Layer 9 of a small transformer language model trained on English Wikipedia (16 layers, counted from 0, width 64).
A neuron's activation on a vector x is GELU(weights . x), where the dot is the dot product.

Input weights of the MLP neurons that the questions are about. A number n stands for n times 0.0084.
n0: 43 34 27 4 -52 -6 7 5 61 14 -60 -12 -21 5 26 27 9 6 -6 7 -27 -10 -44 10 0 -36 3 -7 44 -31 28 -10 -10 -10 -2 26 -21 -1 2 0 13 17 -16 -4 11 -8 -14 -33 -29 31 21 3 -13 -3 12 11 -7 43 -4 5 -31 -14 22 -9
n6: 17 43 -7 21 -49 17 -29 19 22 -1 -7 -4 -8 17 -22 -38 -23 15 -17 4 -2 11 -27 32 48 9 -25 20 -23 20 -1 -61 19 32 -13 -23 -7 -9 10 47 -12 2 14 16 -4 -11 -1 -38 34 32 -4 -13 5 29 18 29 22 35 -12 -10 11 -23 31 -13
n7: 9 -36 -17 30 -18 28 -3 -42 6 -9 -20 24 25 -49 -9 36 35 -46 -10 48 26 -9 8 -23 8 12 -8 -11 36 -15 4 -14 -34 4 9 -38 -4 -2 -19 -11 35 -15 -19 -20 -4 -13 14 -28 19 6 12 21 12 -14 19 3 63 -10 -10 6 33 0 -11 39
n10: 42 -20 -11 8 -22 9 11 4 39 13 9 20 -47 3 -9 21 5 21 -6 -6 22 13 11 1 40 -32 -22 27 -8 -19 35 -42 -38 22 -31 10 -35 38 -56 13 -11 25 7 3 -14 -13 -10 -21 7 39 -2 5 -13 22 -18 -16 19 14 5 -2 33 -29 17 -51
n18: -14 19 12 25 -40 -5 -10 25 6 -18 -5 19 -8 6 -17 -15 -9 36 42 10 -37 7 15 20 10 5 8 22 17 -26 -20 -12 21 1 28 1 12 -8 -15 5 14 -38 27 -13 -4 -12 2 -12 24 -16 -30 24 -19 -11 -21 68 -18 -37 -26 -26 2 -55 45 -8
n21: 52 12 -12 -4 8 -3 6 53 -9 -2 15 -23 -21 -22 -4 -5 -3 -31 -32 5 -2 -22 -25 14 -9 -43 35 24 -21 -30 14 7 -21 -9 23 9 6 -14 7 -24 12 -33 4 -19 -32 4 22 9 38 12 -7 -12 23 35 -4 -11 24 17 -28 19 30 -7 17 -1
n36: -1 23 12 0 -13 4 -20 15 10 -33 -31 -42 -26 -31 3 -39 15 52 -17 -26 -9 -22 26 -24 21 -18 16 85 12 -2 13 -66 28 -12 23 3 -20 1 18 17 31 18 15 -7 -58 3 16 -1 14 3 17 4 20 50 27 10 2 -22 -40 -52 25 3 4 -9
n41: 31 27 10 27 0 43 -13 -4 -1 -16 0 -42 -4 13 -26 -11 25 -47 -10 43 17 29 -38 -2 10 1 -27 -13 20 0 19 24 -25 -17 -9 7 -14 -3 -26 6 19 24 -7 -22 -16 -9 -48 -26 -19 51 -17 1 -26 35 25 18 -1 -5 -27 -23 28 -10 3 25
n53: -11 0 25 1 -4 -18 -47 -9 -4 -11 17 -20 -13 12 -3 -22 24 -1 -24 84 10 -36 23 27 34 -32 26 9 16 26 53 -27 -6 53 -36 -6 14 4 -10 -8 0 -20 3 14 -28 2 20 -31 38 24 7 -15 -54 12 28 19 -12 -19 -52 -8 -26 -10 8 10
n57: 26 -3 6 2 1 -13 15 30 25 12 -52 2 -32 25 29 -10 42 -17 11 2 -55 7 6 16 18 11 -31 -30 27 -16 17 -16 14 18 -3 7 -18 8 2 10 0 8 -8 24 -40 -38 -28 -6 7 35 -8 21 9 62 -54 -11 -16 17 -15 -34 -11 -30 47 0
n59: 15 -18 -2 39 7 0 -55 47 8 9 14 16 -30 -40 -57 -4 18 51 -11 18 5 14 -13 -15 -3 -25 17 -6 18 -15 5 -11 24 25 -14 -31 3 61 44 -12 0 -5 11 0 -22 -14 8 -23 13 -42 -18 18 -19 39 23 -12 18 -23 -16 8 22 -52 3 28
n72: -2 -40 -30 22 -52 -48 -4 43 41 23 2 -20 -10 1 -7 6 -8 -9 4 -9 -5 1 -25 12 27 -21 -8 -19 5 1 13 -37 36 16 -19 -11 3 47 12 29 11 24 19 -32 12 -22 -6 25 -27 8 32 -28 22 -3 38 -5 -13 7 11 -24 -7 -3 48 -30
n80: 16 -11 -7 5 22 -29 21 -14 15 -54 -22 0 -9 -4 17 3 14 -16 -3 30 -8 35 -2 15 -3 -6 38 -7 10 29 -8 -17 -39 9 1 -14 -16 42 -5 10 3 9 0 5 -12 -15 -30 -35 19 19 38 -17 24 47 38 6 -7 27 -84 -28 -3 -2 -4 -22
n81: 16 -8 -16 -2 -12 -11 28 -9 14 -23 26 10 -6 17 18 -18 -1 -50 -9 -1 -20 -26 16 17 8 4 -24 -9 0 8 16 -7 -31 -14 -15 -9 -45 41 7 19 12 15 30 -13 -8 -19 -1 4 -5 -11 -25 4 33 -8 -32 9 40 24 -15 13 4 7 26 -12
n105: -4 5 1 -4 3 -1 -38 -33 -10 -9 -50 0 -10 -15 8 -23 14 -18 -32 49 -21 11 -9 -2 -17 18 8 -3 31 3 -13 18 5 -13 -6 -42 -9 13 -13 22 20 58 -9 9 -9 4 12 6 -19 19 -12 7 39 3 3 -13 12 36 -27 13 2 -7 -9 11
n120: -14 15 -21 2 -47 -2 27 17 -15 2 -31 -17 -31 -8 -35 -19 43 -24 -20 48 -1 20 13 -20 -31 -3 31 -21 9 -26 15 0 -35 0 -10 -19 23 11 34 -5 -3 36 36 -7 -16 -19 -56 19 16 4 -34 41 -10 16 -12 4 28 3 -11 2 6 11 6 28
n121: 35 -19 31 -11 -1 -12 30 34 41 23 25 18 -13 8 11 11 20 -14 -4 5 -1 -40 30 18 10 -56 10 -5 -8 -13 12 -38 10 -6 2 -3 -17 -16 -9 13 13 11 -12 4 -4 -9 14 -13 -7 4 -40 -15 -5 -8 19 -11 -9 -17 -23 -36 -9 19 -6 21
n132: 26 34 -21 -9 14 24 -12 11 18 -22 1 13 -14 -13 -35 11 -12 19 -6 -4 -25 43 -8 17 11 17 40 -8 -5 0 6 -14 -42 26 6 12 -8 -5 33 19 10 13 18 -25 -16 -3 -3 -13 -6 -16 -27 -13 26 -12 -42 -2 2 -18 22 -28 43 -12 55 2
n133: 5 9 13 62 -17 24 10 39 41 30 18 -1 -1 -37 12 -8 19 3 -85 -7 -10 8 -3 -5 7 1 -30 41 22 2 -29 -22 34 -20 7 -26 -6 -13 -5 8 7 -29 17 15 -11 -9 -2 -70 21 -11 -19 19 17 30 12 0 -15 35 6 -47 16 -6 0 -27
n141: 15 -22 34 17 -95 2 18 26 5 -9 -17 31 -14 12 -17 -18 14 27 -28 4 -8 -29 -32 -2 16 10 6 7 -1 -18 14 -16 5 8 6 3 -20 4 25 0 36 21 -22 -16 10 -12 -29 26 10 16 0 -17 -31 -4 -1 25 14 -17 -6 11 -22 -32 6 -20
n143: -9 -27 -21 4 25 -8 9 7 -5 17 2 -3 21 -16 -18 -12 31 21 -7 26 -25 -22 -69 17 -23 -8 56 51 -5 27 -9 -2 -25 -2 14 -39 -7 18 15 -6 -1 16 -27 -12 -13 -24 -10 -38 25 -19 22 12 47 14 2 13 -26 -5 -9 -20 28 -12 33 -17
n144: 31 -3 -28 22 -13 18 11 29 -13 11 40 0 26 11 37 -10 29 0 -7 -13 -35 -11 7 -9 -5 -16 -3 -6 26 -46 -18 0 -24 11 -12 -13 -4 -27 20 -9 56 -4 27 -30 4 -4 15 0 11 1 -19 0 6 -17 -9 -7 -4 -40 9 -3 -1 -26 -11 2
n146: -19 -22 12 13 14 -17 -17 15 -6 -19 3 -11 -36 -1 -44 -34 18 4 4 20 -2 -11 2 -1 51 7 24 9 15 23 5 -21 -45 8 12 4 -25 25 39 34 1 34 -15 -42 -13 -5 -43 39 -17 17 17 -25 -23 2 13 -17 -11 -8 -29 -4 44 -11 -4 29
n153: 1 5 -9 0 -12 8 -24 28 -10 -28 -5 -3 21 4 5 -13 17 -9 -16 33 22 -20 37 -10 -7 -20 -35 -2 13 20 18 -25 33 -4 16 4 -31 -12 -30 -18 33 -3 -7 -16 -9 -36 31 -13 20 -6 1 23 9 10 46 12 2 4 -27 -5 -17 -64 -19 17
n160: 21 28 -32 6 -20 -43 -53 -2 39 14 -14 35 -23 14 12 -25 21 -22 23 -20 -7 -35 26 -24 -14 15 49 -19 26 -33 32 2 10 11 54 -14 -7 -26 4 5 26 -15 63 6 -45 -21 7 -5 24 7 -21 8 1 -3 -46 3 -15 14 -4 -3 16 -30 23 -11
n161: 15 22 -21 2 -59 6 26 16 9 -16 -26 8 -20 2 28 8 -15 -63 -9 9 10 41 17 -17 8 16 -1 28 29 1 13 3 -29 3 6 5 -2 -18 7 -1 2 29 -15 13 -15 5 41 -21 23 22 -29 13 -24 -1 -11 9 -13 11 -33 -18 2 -29 13 -28
n164: 3 18 -5 24 15 -26 31 18 -33 -4 3 -51 -13 2 -42 -39 28 -22 -36 3 -20 -9 5 -18 -21 7 -9 -1 31 19 27 32 -1 15 -21 0 -28 6 -24 39 30 -2 50 -31 3 -6 -45 4 -25 39 -10 9 -11 -30 16 7 18 3 -16 9 -11 -7 4 -6
n166: -32 11 -8 33 -23 -33 36 39 -12 -7 -27 37 6 -9 -4 -23 -3 -4 9 -9 -45 -9 22 -18 16 39 20 13 2 -12 -1 -10 16 0 -5 -32 1 -2 0 7 10 12 51 -15 -21 -37 -12 0 -9 5 13 -5 -1 2 0 14 28 -21 -35 -12 -7 -4 47 -17
n174: 10 2 13 7 -40 18 -18 -6 -9 -8 5 13 28 -21 -35 3 -3 -10 -1 16 -27 -10 -6 19 32 -11 -11 8 7 -48 34 -25 40 14 -7 1 -25 7 -5 49 -19 27 -11 -44 -27 8 6 -10 -41 -8 -17 -42 -7 6 -1 -3 65 19 4 17 2 -4 28 -22
n179: 54 18 -39 9 -28 -27 15 9 17 -34 -4 62 7 -25 -2 4 17 -26 19 -14 6 -10 -8 17 34 1 -39 17 25 -1 -5 -16 -32 1 -18 -8 20 -2 19 5 31 -23 -16 20 13 -13 -24 -13 11 -11 3 15 7 10 11 25 12 -37 -28 -5 -22 -70 -6 9
n188: 8 31 -33 -13 12 -29 21 18 -20 -34 -2 7 24 -25 -4 14 32 13 6 -17 4 -41 49 2 16 -23 20 -5 22 -7 -7 -36 -3 10 54 -39 -34 26 -27 45 -2 16 44 -9 25 -7 13 -28 6 -10 32 -21 17 -15 -5 -22 28 -35 -15 -44 33 2 -2 11
n190: 5 34 3 15 -2 -11 2 28 32 -28 4 -16 24 -12 -40 -17 -4 24 -11 27 7 -9 -9 29 -10 -54 7 -18 -11 15 13 3 23 70 -23 -7 -3 17 -52 10 -3 33 13 -16 24 -3 -29 5 26 44 -5 53 -11 5 -27 -5 19 10 -19 -26 13 -7 -11 24

Each question shows a token from some text and the vector x that enters the MLP there. A number n stands for n times 0.05.

"a": -22 1 -2 -17 53 -5 26 -3 1 17 16 16 -31 22 20 64 -38 -2 -7 -47 -7 -20 -6 7 7 9 14 -1 -16 10 10 -5 10 7 7 54 9 -31 -10 -33 -5 -4 -49 27 29 35 5 -18 -8 -2 26 0 -26 11 -3 -15 -11 -18 11 25 -3 4 -20 -41
The two highest activations, in order: n10, n121

" under": 16 22 10 -5 40 30 -2 -10 2 1 7 -5 31 -21 -9 -9 -65 7 -9 -4 26 8 8 5 6 36 6 4 -70 -6 -16 9 0 -14 5 0 4 -5 3 -8 -34 12 -10 -5 1 22 8 -4 12 -13 12 15 5 -10 -7 -2 1 -7 -7 7 -20 1 9 22
The most active neuron and its activation: n132, at about 1.1

"ol": 23 -14 -49 -7 -12 -11 1 8 -17 -30 22 -10 3 -15 27 -14 -10 6 34 -9 5 5 20 21 -2 -5 10 -26 -35 6 5 -37 35 -29 26 12 -6 -20 3 -23 -19 -14 -1 24 26 6 19 37 2 -12 11 -28 -9 -1 36 -36 6 -12 15 37 -3 27 20 3
The three highest activations, in order: n72, n188, n21

" year": 2 5 -14 -8 -15 32 24 6 -6 25 21 -39 4 -19 1 -3 -40 -16 -11 -12 15 2 17 14 -10 16 1 1 -46 57 -14 13 43 1 -8 17 20 -20 -21 -11 -7 -2 17 -13 21 20 31 -6 5 2 1 10 3 -19 -37 -15 -9 10 14 29 -40 3 -15 -5
Which neuron lights up most? n190

"ent": 33 -13 37 -20 -17 -13 -8 -8 -10 -31 19 -20 1 26 24 1 -7 -4 -5 2 5 11 -4 -11 7 35 -29 14 -24 14 -17 53 5 -33 -8 48 -10 -37 -33 -1 -15 -6 -56 1 -5 32 10 22 -16 22 9 -5 -9 -33 -4 -14 -16 25 -4 22 52 0 11 17
Which neuron lights up most? n41

"e": 18 2 42 -58 51 -13 -17 -12 12 5 6 -16 -6 11 54 15 -37 -3 -15 -39 -20 2 -1 2 4 29 17 -1 -25 18 0 9 0 16 5 52 -7 -11 -5 -15 17 0 -58 -9 22 36 -6 -6 0 7 3 -5 45 -10 4 -28 -24 10 -18 11 7 29 -3 -25
The three highest activations, in order: n80, n21, n0

"st": 16 18 16 -25 46 18 12 -35 2 -11 -16 -8 22 5 21 33 -43 11 16 2 -4 -17 -7 18 -17 -17 -26 13 -39 -3 11 16 11 11 -26 69 20 -30 -13 -19 2 -1 -3 -29 -28 3 13 -2 -26 8 12 -2 -14 -10 -2 8 6 11 -2 26 -3 29 18 -13
The three highest activations, in order: n0, n174, n21

" l": -21 -21 -34 -17 14 -3 -1 -5 7 -2 9 -10 2 -19 16 -6 -47 8 33 -7 -15 10 -5 24 -21 -6 -34 -17 11 -19 -19 -10 -5 6 1 -15 1 -34 -13 12 28 11 -17 44 47 27 24 11 -2 -14 2 16 26 -11 38 -20 6 -2 5 41 -14 18 -23 27
The most active neuron and its activation: n105, at about 1.2

"c": 24 -12 25 -16 59 -25 -46 -7 -9 -1 14 -12 33 0 -27 -7 -14 11 45 10 -10 -15 54 14 -23 -6 3 14 -14 -2 3 -12 47 11 19 2 7 -20 1 -12 -21 0 15 19 -16 20 -1 23 19 -17 9 -22 4 -42 -24 -25 4 -1 -12 33 -4 14 -26 -17
The two highest activations, in order: n160, n188

" with": -19 18 7 -6 21 36 8 -31 10 -2 5 -19 20 -3 26 11 -37 5 -4 13 10 -26 -1 9 30 7 -18 -17 -71 -16 11 4 5 -19 10 19 -7 -31 3 -12 -24 1 26 10 -1 41 19 23 -4 -7 -10 0 5 11 14 -24 12 -17 12 13 -5 25 3 -11
Which neuron lights up most? n174

" B": -4 2 -9 -12 57 11 13 -23 -15 -15 -24 8 -13 -11 12 53 -36 -3 -1 -13 5 -45 4 27 -22 19 4 12 10 21 -40 32 11 -1 11 21 42 -19 1 -14 14 -9 -28 9 -22 32 4 1 -5 1 -24 10 24 19 -11 0 3 -18 -8 38 2 23 -66 0
Which neuron lights up most? n105

" and": -30 21 16 -25 27 2 6 10 -25 4 -4 -13 12 -29 -4 -29 -44 4 -3 -29 1 -6 -2 3 19 8 -6 2 -52 6 39 35 30 3 -4 -17 -24 -20 7 8 20 24 13 27 6 47 20 9 -3 -17 6 -13 7 12 -9 14 -23 -5 14 27 -12 18 -27 -3
Which neuron lights up most? n36

"ist": 6 7 18 22 23 -21 31 12 4 7 1 -14 12 42 6 11 -42 13 20 -26 -12 -27 29 21 14 6 -20 7 -23 -3 -29 30 15 -11 19 18 24 -25 -25 -20 -19 -15 -11 -24 15 28 -9 17 19 -37 -11 -7 -21 24 -31 22 21 -41 24 18 6 -28 -12 -16
The two highest activations, in order: n18, n144

".": -6 21 24 -7 56 24 9 23 -4 15 3 -12 4 -19 -10 8 -38 -27 1 -26 -12 -1 -2 -11 45 29 17 1 -17 15 -31 12 25 -4 -11 -15 -2 -25 -33 -19 -12 4 16 31 -3 0 28 6 -18 -29 0 -4 -1 -9 18 -15 11 -26 32 -5 -10 55 -42 6
Which neuron lights up most? n133

"f": -4 -12 4 42 12 -30 -10 17 8 49 7 27 28 -7 15 21 -18 -11 2 3 12 -37 -10 30 -2 -15 -3 7 -13 16 -9 71 -6 -2 -16 -16 -5 -14 41 -31 -31 -30 -30 16 13 17 22 19 -11 -7 1 4 6 -11 -6 -30 -23 -41 -27 0 13 24 -9 13
The two highest activations, in order: n143, n121

"er": 26 -14 20 -23 29 -2 0 8 -13 4 14 15 39 -18 30 -17 -11 26 30 -47 -12 -21 -2 -13 -21 24 2 12 -39 -18 -26 -35 18 22 3 46 7 -21 8 -5 3 -5 4 -1 -19 20 -1 10 10 -16 -3 -10 10 -2 -8 11 -10 -14 17 50 -8 6 -17 -11
Which neuron lights up most? n144

"ar": -11 -30 -41 -7 16 9 27 19 -18 -11 17 -2 6 18 11 -13 -13 9 21 -24 11 -33 17 -28 -5 -36 -14 -10 -30 32 -14 -6 -5 19 32 24 -16 26 14 -15 -17 -5 -17 33 -8 35 -4 0 11 -29 10 -4 32 20 -19 -16 -4 -15 24 17 12 44 -50 33
The most active neuron and its activation: n188, at about 2.1

"ur": 16 -31 -3 1 -31 -26 14 -15 -27 -16 35 24 1 11 14 -24 6 26 22 -3 -10 -28 -5 -13 3 21 10 3 -43 3 1 -40 28 -21 21 7 15 -7 1 -31 15 -20 11 22 -25 -1 4 16 25 -39 7 -17 21 15 3 -2 13 13 30 31 -11 27 -9 -1
Which neuron lights up most? n141

"B": -3 -2 -13 20 7 4 24 -13 -10 -14 -22 2 -1 -1 -19 12 -11 -19 12 -16 17 -32 -2 -15 -50 33 -3 -8 5 18 -26 35 9 -9 1 -16 36 -39 21 -17 -9 0 3 34 -6 24 -3 9 -15 -4 -17 11 13 7 5 8 6 9 -17 50 -17 45 -35 24
The two highest activations, in order: n120, n105

"al": 20 -26 15 -8 38 7 24 1 -20 -40 18 1 10 21 17 18 -30 11 1 -44 8 -7 23 25 19 23 -8 4 -40 12 -33 1 -23 -20 -3 38 -18 10 -9 -16 -4 -17 -39 0 18 24 -13 11 -11 -3 29 -10 -19 19 42 -16 -2 4 19 34 1 -14 -10 -23
The three highest activations, in order: n80, n10, n146

"che": -35 -11 -5 -1 27 18 -18 -1 -11 3 4 8 -9 -3 -23 37 -14 5 9 -18 4 17 9 6 -20 20 -6 -26 -28 11 2 -15 14 26 -11 28 23 -25 52 -51 -16 -15 -20 -9 1 47 -12 18 8 -14 5 5 -70 32 -3 -4 47 7 6 21 -26 7 9 14
The most active neuron and its activation: n59, at about 2.1

"mer": 21 -10 -13 -30 10 25 18 15 13 -4 5 0 21 -23 62 18 -47 9 -27 -42 9 -10 27 -9 1 21 -6 3 -30 1 -26 14 8 28 9 65 -4 -12 11 9 -21 -18 -42 -2 6 45 -6 -6 -17 -5 -9 1 35 -11 -17 -7 -4 7 13 2 -26 -25 13 7
The two highest activations, in order: n132, n161

"z": -16 14 -4 -2 68 2 -13 4 -10 23 1 9 17 64 -6 20 -12 -25 26 -10 -17 3 -8 -21 -8 9 -2 12 -27 -17 -23 -16 -20 22 10 19 35 -18 -6 -10 1 -15 -31 5 -8 21 7 -11 23 12 -1 -20 19 -20 2 -4 -24 -15 -6 55 -2 -1 -29 -3
The two highest activations, in order: n144, n21

" D": 7 4 -16 2 9 19 2 -18 -11 3 11 5 3 -8 -23 37 -12 -14 -6 4 -3 -9 -5 25 -15 -5 -17 3 -7 -5 -39 32 -41 -30 26 -29 36 -31 3 -10 17 -10 7 65 6 19 21 -5 6 -26 -5 -7 21 -27 -23 18 -26 32 21 33 8 40 -26 -2
Which neuron lights up most? n7

" –": -3 16 9 -5 -17 12 -6 -6 22 12 1 -11 -4 -2 -9 -4 -79 16 -8 6 0 3 8 -11 30 29 -1 1 -35 13 -28 -6 14 7 -22 -25 30 -28 -18 18 -7 18 18 33 -4 22 3 -1 -7 -10 9 -12 -1 -14 -9 19 -2 14 3 28 -31 16 6 11
The two highest activations, in order: n6, n166

"i": -15 -21 8 -1 -3 -4 -2 2 -21 -3 -6 -4 -17 24 -25 4 -13 -3 17 -28 14 -19 -40 3 -3 11 26 9 -19 14 -22 24 26 -8 13 28 30 22 8 -26 -4 16 -37 12 -4 34 -31 46 -16 17 18 -9 -12 13 4 -36 -16 -13 27 46 30 -1 -35 -5
Which neuron lights up most? n146

" con": -5 -10 -38 16 12 23 13 -15 25 -3 -9 11 18 -19 4 6 -39 -6 17 -16 26 -35 15 -23 -2 33 5 -18 -52 -33 -20 19 -12 -9 -1 3 1 -4 -13 -4 -24 -13 9 22 7 21 0 -10 27 -6 33 2 30 10 -3 -18 9 2 45 2 -13 -1 11 29
The most active neuron and its activation: n7, at about 1.6

"us": -30 -15 5 -61 1 -38 -2 -10 -6 27 37 0 -1 23 10 -11 -23 -11 16 -30 -8 4 -19 -29 6 19 14 -13 -32 -9 25 34 -3 0 44 34 -15 -20 -12 -10 5 20 10 26 34 36 23 6 13 3 -16 -6 21 -7 -33 -6 2 -6 -20 18 12 29 -21 -12
Which neuron lights up most? n160

"18": -54 -35 -29 -6 8 7 12 -12 3 30 -8 -11 -3 0 -11 -8 -12 6 29 -43 26 -21 3 15 -2 13 -4 11 -2 54 -22 -13 7 -23 -11 -4 23 -22 15 -8 -32 15 13 15 19 24 7 38 -22 -17 -8 -3 20 11 5 -1 17 1 -4 18 -58 39 22 -2
Which neuron lights up most? n72

"ro": 14 -6 5 -38 55 9 24 -1 -6 9 -6 20 -25 14 90 -29 -4 4 12 12 -10 3 2 16 -12 15 28 -16 -28 -13 1 7 14 8 -18 -37 22 13 -9 -49 -5 -21 -22 0 7 -9 -26 7 28 -1 0 -20 5 -9 -12 -17 11 3 10 29 -14 -1 0 13
Which neuron lights up most? n57

" her": -15 39 2 -6 4 4 6 6 2 11 12 -25 -24 -14 -10 -6 -61 -9 -33 10 11 37 10 7 -17 17 -15 0 -58 36 -8 -6 2 -17 13 10 40 -12 11 -22 -1 0 -20 7 10 36 10 15 24 -7 -5 0 -12 22 0 5 -6 6 22 22 -11 -15 -7 6
The most active neuron and its activation: n6, at about 1.4

"em": -14 10 -29 1 -3 -12 19 5 13 13 3 -15 8 44 6 8 -66 1 2 7 -13 -14 10 4 9 25 18 5 -33 -3 -33 -17 22 7 2 -1 2 -28 -45 14 -15 -13 -9 14 29 -5 22 -19 -7 -16 7 7 13 2 5 -16 20 5 3 45 0 -6 0 4
Which neuron lights up most? n6

" are": 1 19 2 -29 2 6 -11 11 -5 23 1 -34 -2 3 49 -7 -31 -21 11 -34 1 -6 5 18 5 10 -62 -28 -60 8 -10 5 45 -9 5 -22 20 -30 14 20 29 21 7 7 31 35 23 15 -3 2 -4 -8 -11 -7 13 4 10 2 17 0 -25 -2 0 5
The most active neuron and its activation: n6, at about 1.6

" in": -3 16 -14 -3 11 8 0 -17 17 -6 -4 -6 0 -17 7 7 -79 8 -3 4 18 -6 16 -10 11 18 -1 1 -60 -12 -9 35 13 15 9 -21 23 -11 -18 4 -25 18 23 7 14 42 4 -14 11 6 15 0 4 -11 1 -10 11 -5 -5 6 -31 12 20 16
The three highest activations, in order: n190, n6, n166

"s": -4 -3 34 -60 -21 16 16 7 5 37 -4 0 29 -1 25 -1 -43 -14 -14 -8 -23 1 -6 -11 0 25 -1 11 -14 -8 -15 -8 -46 -2 24 38 22 -8 10 4 -5 -9 -33 -9 49 22 3 25 -10 -10 1 -2 8 1 -7 -7 -2 5 1 41 -12 16 3 -42
The two highest activations, in order: n141, n0

"il": -15 -18 -36 -26 11 -11 36 6 -30 -31 40 -11 16 0 -12 10 -13 4 28 -31 9 29 3 13 11 -14 8 -12 -35 7 18 49 -41 -11 -1 7 6 -27 -4 16 11 -14 17 4 19 5 -17 22 -9 12 5 10 -21 12 6 -40 -10 35 22 14 -24 29 -26 41
Which neuron lights up most? n164

"C": 22 -6 -7 12 20 -6 -29 -8 -15 -36 15 -23 23 23 -20 7 8 -7 2 -18 14 -1 28 -26 -16 25 5 -17 -21 14 -1 61 15 0 -13 -12 16 8 22 -15 -22 -24 3 13 26 50 2 -7 -13 2 -6 4 -23 -41 -19 8 1 3 -5 52 -8 29 -54 5
Which neuron lights up most? n164

"ts": -3 -5 50 -9 -19 9 -5 13 5 4 4 -13 47 9 -28 9 -45 -36 -4 0 -20 -1 -9 -32 -9 38 -11 13 -23 3 -4 -1 29 -29 15 44 13 -46 7 -6 -2 -7 -11 -8 6 34 6 23 -7 3 1 -3 -37 -5 15 -8 7 20 7 45 -17 -9 10 -13
The most active neuron and its activation: n174, at about 2.4

" also": -23 25 40 5 0 8 -23 10 -14 -17 -21 -38 5 -17 -3 8 -26 4 -9 -49 -13 -5 5 2 20 14 -30 -10 -53 9 -4 5 52 -8 12 17 -4 -3 21 7 12 -10 -27 21 22 19 15 17 -9 22 -1 0 -13 27 -38 -4 -13 11 8 31 -1 5 16 18
The most active neuron and its activation: n6, at about 1.6

" t": -11 10 26 12 21 -9 8 -29 8 -15 -10 -8 21 -5 9 -8 -57 15 0 19 6 3 -17 26 -22 25 -14 22 -4 -29 -1 50 -4 -35 -8 -20 -3 -17 1 -12 14 -24 -30 23 -19 28 5 -2 15 12 29 25 -17 2 6 -14 0 -32 37 7 -20 16 -22 50
Which neuron lights up most? n7